Layer 8 of a small transformer language model trained on English Wikipedia (18 layers, counted from 0, width 96).
A neuron adds its activation times its output weights to the MLP's output. To switch it off is to set its activation to zero at one token and run the rest of the model.

Output weights of the MLP neurons that the questions are about. A number n stands for (n - 500) times 0.0012.
n11: 259 714 457 581 512 368 530 377 318 535 625 592 602 625 511 418 371 484 529 555 478 496 399 805 524 504 547 432 436 674 493 391 549 663 489 359 343 238 243 515 344 447 573 545 417 451 466 541 481 632 575 524 638 270 638 827 565 485 463 380 358 445 437 610 428 479 366 206 641 484 610 569 364 677 626 562 469 628 476 577 786 639 757 366 216 458 234 511 578 414 638 550 405 594 473 410
n50: 427 340 470 768 173 657 416 595 368 109 440 572 437 443 154 617 521 172 756 419 354 211 747 421 525 721 520 546 636 694 330 528 524 696 467 266 410 646 326 354 373 631 616 534 691 397 524 333 480 543 659 580 465 363 433 554 396 432 466 794 649 510 673 470 637 482 525 401 519 921 268 769 661 695 548 670 150 706 518 476 447 565 129 546 448 543 802 368 610 584 707 212 422 409 412 490
n79: 470 521 400 441 560 500 525 618 457 456 697 247 709 417 407 560 458 353 674 388 497 381 531 598 503 556 438 390 648 489 550 500 473 503 548 429 494 547 530 409 675 615 455 578 521 378 448 571 351 612 506 348 401 365 380 323 614 410 521 522 457 329 649 424 412 292 605 610 500 722 556 556 574 455 539 534 632 554 300 527 451 512 558 554 628 423 723 526 491 477 425 541 652 469 363 353
n90: 457 514 372 192 322 271 640 593 534 618 35 444 452 738 571 285 490 555 523 584 370 673 579 758 560 743 426 742 543 136 416 699 386 457 444 505 263 406 417 500 745 772 576 628 548 442 304 613 428 379 448 939 369 588 358 144 388 609 547 652 505 605 480 600 543 450 549 568 582 340 821 573 525 451 349 446 557 788 624 416 339 471 150 395 561 839 569 449 396 722 282 509 822 326 534 352
n116: 558 462 464 51 460 617 325 387 558 460 265 299 674 545 557 806 463 504 590 616 500 492 576 783 532 362 735 632 423 451 524 317 481 407 579 438 676 560 713 567 586 546 509 393 558 508 269 379 508 436 458 515 641 392 431 227 480 496 691 463 472 262 472 392 694 471 457 422 626 442 608 471 627 522 576 607 651 631 436 567 533 551 589 564 296 594 463 362 295 925 439 419 361 444 418 432
n133: 496 441 572 607 232 589 582 515 355 482 337 366 542 633 490 584 294 438 746 602 446 600 406 405 445 420 685 564 493 541 515 636 514 666 438 515 347 555 553 364 541 259 404 559 634 532 332 445 757 462 531 663 721 449 549 308 643 657 538 381 471 614 625 445 461 629 222 432 480 401 667 610 440 637 600 493 519 361 454 442 283 798 440 372 562 527 346 605 541 405 531 507 405 424 387 304
n195: 432 382 352 548 467 524 478 651 612 552 526 243 615 556 426 537 603 411 640 413 347 489 537 539 537 450 548 531 432 506 525 278 639 532 377 435 514 537 434 624 693 165 553 489 514 406 396 314 371 552 532 630 460 295 578 438 686 511 369 530 394 440 624 690 601 352 529 500 497 647 330 547 610 479 465 419 523 419 377 396 558 804 557 877 468 445 582 431 345 806 496 312 626 270 460 552
n220: 395 646 562 767 480 251 551 697 446 362 464 469 494 373 503 467 548 695 466 587 540 510 372 565 467 349 477 515 462 612 322 386 506 298 394 452 355 325 438 460 371 319 590 566 542 609 357 640 567 472 689 592 565 512 478 354 503 456 547 672 636 344 680 580 635 497 603 406 527 469 620 514 541 540 538 307 570 590 408 472 321 467 401 404 590 426 579 589 544 538 544 515 452 757 388 539
n243: 381 584 630 496 488 608 566 512 281 417 508 778 393 288 583 356 672 437 437 720 533 658 547 306 500 715 480 504 431 479 473 463 298 469 380 357 456 623 471 326 563 207 747 405 389 554 577 500 400 325 496 659 403 478 213 429 422 553 871 593 258 528 292 544 773 450 609 438 522 673 289 695 687 456 251 465 416 399 617 496 579 476 458 568 549 682 518 489 519 554 443 584 419 488 550 516
n245: 530 511 534 364 466 583 545 596 686 534 420 456 296 551 599 662 464 354 572 630 719 583 347 512 457 376 771 525 349 477 646 640 755 694 391 456 511 550 364 625 314 404 677 404 310 698 615 591 597 720 507 779 511 313 299 394 443 540 474 429 421 527 636 458 545 517 714 425 358 596 532 636 331 470 485 355 338 521 528 500 195 401 407 508 573 299 458 686 409 468 518 411 571 297 481 737
n250: 500 163 463 532 394 500 603 920 710 367 312 526 228 530 539 495 400 597 444 496 586 415 859 332 379 351 541 704 336 536 733 461 371 289 469 467 599 638 596 358 384 482 596 549 308 679 522 291 464 661 597 612 505 448 368 522 450 902 403 495 495 356 370 542 415 370 423 806 572 337 322 727 249 337 482 454 634 667 335 556 640 354 665 667 822 505 432 461 566 495 597 385 607 643 195 330
n271: 421 594 755 500 371 464 574 421 466 645 680 530 503 446 494 484 680 544 530 488 423 371 396 648 532 559 431 418 658 550 660 414 524 429 485 311 314 465 563 662 497 512 642 370 436 568 527 590 518 509 624 278 457 432 587 678 543 352 660 406 456 287 494 389 457 529 537 491 404 388 451 566 461 658 657 481 592 793 401 358 292 597 497 516 551 345 491 497 509 632 464 482 534 557 392 550
n359: 520 610 309 480 618 412 349 449 686 528 557 728 646 531 399 586 685 398 523 293 264 446 541 555 578 385 374 440 343 564 321 667 328 377 670 387 458 406 381 466 409 363 340 531 595 425 512 600 421 489 733 431 172 409 729 549 588 707 414 508 472 611 541 389 255 648 524 480 526 335 610 462 542 748 601 367 704 422 518 385 589 713 630 738 512 509 676 299 535 555 422 624 729 626 243 614
n365: 723 433 640 704 755 523 702 555 493 430 479 600 405 457 610 518 243 602 391 378 379 478 490 573 373 639 615 571 453 583 337 379 274 428 649 525 510 430 478 640 353 325 535 540 316 480 622 341 439 493 390 589 555 441 386 475 483 493 523 557 631 429 440 327 548 366 558 431 487 591 533 280 684 496 463 552 491 440 453 434 452 611 361 592 778 665 642 575 423 445 403 710 412 391 387 591
n373: 478 577 862 395 390 518 367 583 378 496 417 683 298 500 522 759 492 568 446 514 187 329 515 346 657 547 496 738 391 560 641 443 511 625 435 480 624 542 761 680 444 577 429 413 412 541 222 392 467 421 594 624 556 496 384 350 645 340 601 508 564 599 477 527 378 600 645 370 482 595 551 262 652 458 482 323 550 545 378 255 409 526 621 527 486 443 371 557 413 726 707 465 518 333 518 515
n377: 322 357 500 585 664 592 603 688 622 772 574 585 466 489 519 685 589 574 434 493 482 424 523 427 496 631 523 529 267 568 371 237 541 439 681 419 632 512 361 478 547 741 487 455 732 443 666 515 424 666 231 623 369 335 537 462 554 267 317 380 515 500 591 508 416 454 331 286 493 500 651 422 468 366 668 372 297 340 402 397 713 589 481 488 574 358 540 679 429 284 403 424 398 797 359 445

Each question names a token from some text and the token that comes next. It shows the activations a of the neurons there, in the order above. A number n stands for (n - 500) times 0.012.

Then comes g, the gradient of the next token's log-probability with respect to the MLP's output, scaled to length 1. A neuron's effect is roughly proportional to its activation times (output weights . g). A number n stands for (n - 500) times 0.00083.

"ent", then " element"
a: 486 750 500 496 500 500 531 500 499 520 488 493 497 515 486 498
g: 621 519 323 617 426 136 539 647 428 343 504 558 462 754 578 300 411 489 428 466 486 453 471 749 490 532 367 435 590 534 576 380 463 654 491 350 495 450 509 660 631 771 596 786 385 395 508 602 520 644 372 520 271 482 598 480 387 579 467 508 363 334 271 399 377 602 480 533 633 647 622 569 476 594 614 422 368 551 489 772 682 339 528 388 454 365 197 652 447 546 498 563 559 499 455 524
Which neuron, switched off, raises the next token's probability most? n50

" c", then "overs"
a: 495 588 499 496 499 487 486 498 650 487 488 498 562 500 500 669
g: 543 554 454 473 535 489 479 593 596 543 525 515 412 483 414 419 792 425 572 562 528 321 443 614 460 376 432 731 651 464 287 645 328 527 577 301 686 588 536 472 460 553 406 391 544 222 564 359 471 484 676 337 506 306 527 627 339 466 510 304 855 669 633 352 674 351 427 536 480 502 507 359 524 288 522 694 450 460 388 533 755 328 478 575 553 266 607 766 514 354 605 533 583 519 482 484
Which two neurons, each switched off alone, lower its probability most, in order? n377, n50

"),", then " Spanish"
a: 500 487 568 486 487 497 491 500 498 706 497 603 489 494 494 500
g: 270 587 312 270 587 408 449 423 559 357 614 363 456 435 537 327 453 307 459 552 532 668 557 617 481 490 445 689 528 630 420 394 572 267 394 557 412 301 475 559 619 313 418 542 257 604 362 537 611 387 693 541 386 524 649 497 681 307 452 506 510 524 494 462 524 467 572 442 586 630 583 486 727 444 502 789 782 376 560 507 706 649 631 600 644 656 640 437 332 443 371 420 298 639 581 392
Which neuron, switched off, raises the next token's probability most? n245

"4", then "–"
a: 497 489 500 500 500 500 621 500 498 595 506 500 493 496 496 489
g: 624 437 537 601 578 567 730 409 483 356 597 556 526 604 655 492 497 333 356 604 280 583 512 311 541 499 604 626 663 306 524 547 378 593 556 450 661 421 399 572 627 354 309 128 412 271 446 349 321 371 392 401 676 372 531 531 741 427 536 372 355 573 650 548 556 315 509 618 472 548 521 562 612 612 689 572 640 296 455 667 671 697 583 549 483 511 510 518 382 414 476 316 412 636 348 591
Which neuron, switched off, lowers the next token's probability most? n195

"d", then "ict"
a: 508 500 500 500 493 500 500 785 500 595 550 500 494 490 500 500
g: 440 542 577 492 560 554 612 676 596 430 396 466 626 523 541 636 309 501 309 418 812 323 570 206 377 509 591 549 298 598 458 733 500 390 380 351 338 491 404 513 490 416 785 552 474 296 392 452 320 557 630 408 357 548 464 448 430 395 437 506 723 531 728 430 462 419 406 493 705 363 564 472 811 530 542 370 660 628 702 560 525 506 481 416 530 668 409 417 544 333 580 548 446 709 340 497
Which neuron, switched off, lowers the next token's probability most? n220

" dis", then "b"
a: 662 529 486 500 603 489 497 486 488 493 487 500 519 496 500 581
g: 448 697 606 467 625 421 628 366 674 185 395 450 493 410 514 302 615 549 654 700 541 792 625 586 509 455 507 384 544 467 531 338 656 511 549 440 572 649 625 488 395 714 458 340 351 462 380 703 307 785 555 631 586 373 205 198 582 459 441 448 615 384 445 632 557 598 363 447 580 535 542 588 456 479 733 526 482 525 464 363 511 301 588 575 391 452 457 522 395 425 559 430 474 522 277 466
Which two neurons, each switched off alone, lower its probability most, in order? n116, n11

"pro", then "fess"
a: 499 551 497 500 487 495 498 717 494 503 537 494 500 500 500 487
g: 543 397 408 450 788 530 550 531 269 716 476 318 283 346 411 617 514 393 595 440 540 494 674 401 720 523 430 722 524 442 408 736 571 302 374 482 464 414 497 595 471 639 557 553 517 526 617 642 452 564 520 381 378 578 417 279 434 610 564 855 674 331 609 532 300 326 575 455 565 369 486 433 425 463 563 490 593 495 520 490 658 301 746 473 583 380 227 484 530 590 438 480 557 619 285 511
Which neuron, switched off, lowers the next token's probability most? n220

"ita", then " Ar"
a: 498 500 493 494 495 492 493 500 500 497 516 492 498 490 694 500
g: 352 341 698 511 576 471 375 373 483 579 582 640 639 616 430 527 348 442 472 535 474 420 589 345 524 538 460 539 246 516 686 345 399 500 572 276 438 656 253 578 602 478 318 414 371 477 615 404 471 643 549 579 460 536 607 318 487 446 614 385 456 579 630 717 671 617 563 524 810 427 349 533 501 390 696 564 670 264 317 402 509 360 451 584 806 517 450 442 396 680 318 572 404 408 659 644
Which neuron, switched off, lowers the next token's probability most? n373

" who", then " went"
a: 499 488 489 500 493 498 490 500 499 619 487 723 490 500 572 498
g: 334 680 694 496 627 655 321 445 407 587 453 824 579 467 420 561 460 424 613 662 487 486 698 602 553 692 392 583 427 297 458 361 325 516 241 540 406 546 577 615 344 548 501 345 391 358 388 603 516 559 517 606 532 584 262 484 769 538 645 474 348 401 538 359 394 394 610 673 215 433 455 701 550 450 608 562 500 643 233 445 426 487 365 517 655 599 574 489 452 519 629 339 512 341 583 524
Which two neurons, each switched off alone, lower its probability most, in order? n271, n373

"ita", then " Be"
a: 499 499 489 495 495 488 495 500 500 498 519 493 498 489 705 500
g: 490 549 359 624 502 542 646 594 398 323 429 649 457 413 384 516 554 404 591 395 624 651 478 712 519 668 543 642 471 432 328 645 472 446 332 539 426 490 560 497 522 728 609 497 529 303 473 502 570 520 369 490 465 305 563 618 374 523 507 631 780 719 341 585 380 399 607 254 334 296 529 732 323 463 368 448 403 260 638 429 496 588 466 442 468 521 670 835 592 399 548 360 619 320 642 354
Which neuron, switched off, raises the next token's probability most? n373

"al", then "ow"
a: 493 500 493 500 500 500 588 500 500 536 540 500 486 504 532 496
g: 468 628 566 511 481 662 477 463 471 375 229 409 665 353 524 482 692 614 614 455 372 583 499 475 389 647 413 248 328 461 420 806 662 493 597 575 566 540 592 285 662 653 502 387 545 400 519 643 570 393 641 482 314 395 355 479 505 491 614 397 686 700 373 343 613 512 418 625 336 381 400 535 548 365 571 560 517 799 351 394 572 243 556 481 539 661 536 507 565 292 541 267 701 524 482 469
Which neuron, switched off, raises the next token's probability most? n195

" Mar", then "gar"
a: 495 495 489 489 494 499 500 498 654 488 534 500 486 493 500 500
g: 517 356 514 257 633 477 441 297 408 418 621 477 409 535 298 646 507 496 540 636 538 206 260 739 538 452 429 403 641 521 568 426 746 572 415 527 525 604 581 653 463 392 617 345 563 543 546 617 448 572 626 427 351 776 251 384 403 464 333 656 604 528 526 570 412 736 560 666 507 390 463 568 419 314 254 452 542 563 487 700 553 365 555 513 624 566 443 605 676 475 446 310 665 586 440 313
Which neuron, switched off, raises the next token's probability most? n243

"y", then ","
a: 500 500 486 498 500 496 675 500 492 490 516 486 486 489 568 500
g: 391 478 412 440 477 370 651 589 368 636 402 432 410 385 557 526 681 739 494 454 452 661 581 633 295 608 691 419 375 583 408 621 378 471 700 286 584 486 350 559 674 299 383 513 564 577 487 460 490 559 390 575 595 466 450 633 781 501 468 471 688 510 682 594 889 518 606 569 491 349 342 405 365 383 326 578 525 490 361 624 432 448 503 314 478 370 480 298 271 525 760 485 513 617 436 404
Which neuron, switched off, lowers the next token's probability most? n195

"-", then "se"
a: 487 492 544 625 492 500 495 499 511 500 639 500 490 495 500 487
g: 434 362 621 499 440 285 449 391 333 483 570 669 403 301 522 505 574 360 337 670 341 540 511 469 481 501 180 546 404 556 707 377 462 497 736 648 477 598 868 367 476 400 507 615 622 520 256 450 506 617 656 527 365 528 438 414 690 668 397 425 668 648 533 299 627 538 350 359 462 411 448 545 467 517 711 481 545 509 417 530 420 374 395 685 316 580 567 696 607 442 479 735 514 604 542 426
Which neuron, switched off, lowers the next token's probability most? n250

" of", then " Spain"
a: 496 500 730 889 499 499 490 498 499 533 655 500 498 488 540 487
g: 451 316 311 601 365 620 800 421 508 553 514 350 672 343 408 586 623 436 453 361 565 552 544 600 309 561 514 524 370 633 312 404 566 314 626 610 423 356 429 554 632 793 369 506 389 590 543 661 499 389 618 403 400 327 471 561 532 222 489 511 618 758 583 392 430 276 474 569 572 824 454 640 558 339 522 631 499 419 518 393 589 645 556 568 415 546 548 588 581 556 549 527 333 523 426 223
Which neuron, switched off, raises the next token's probability most? n90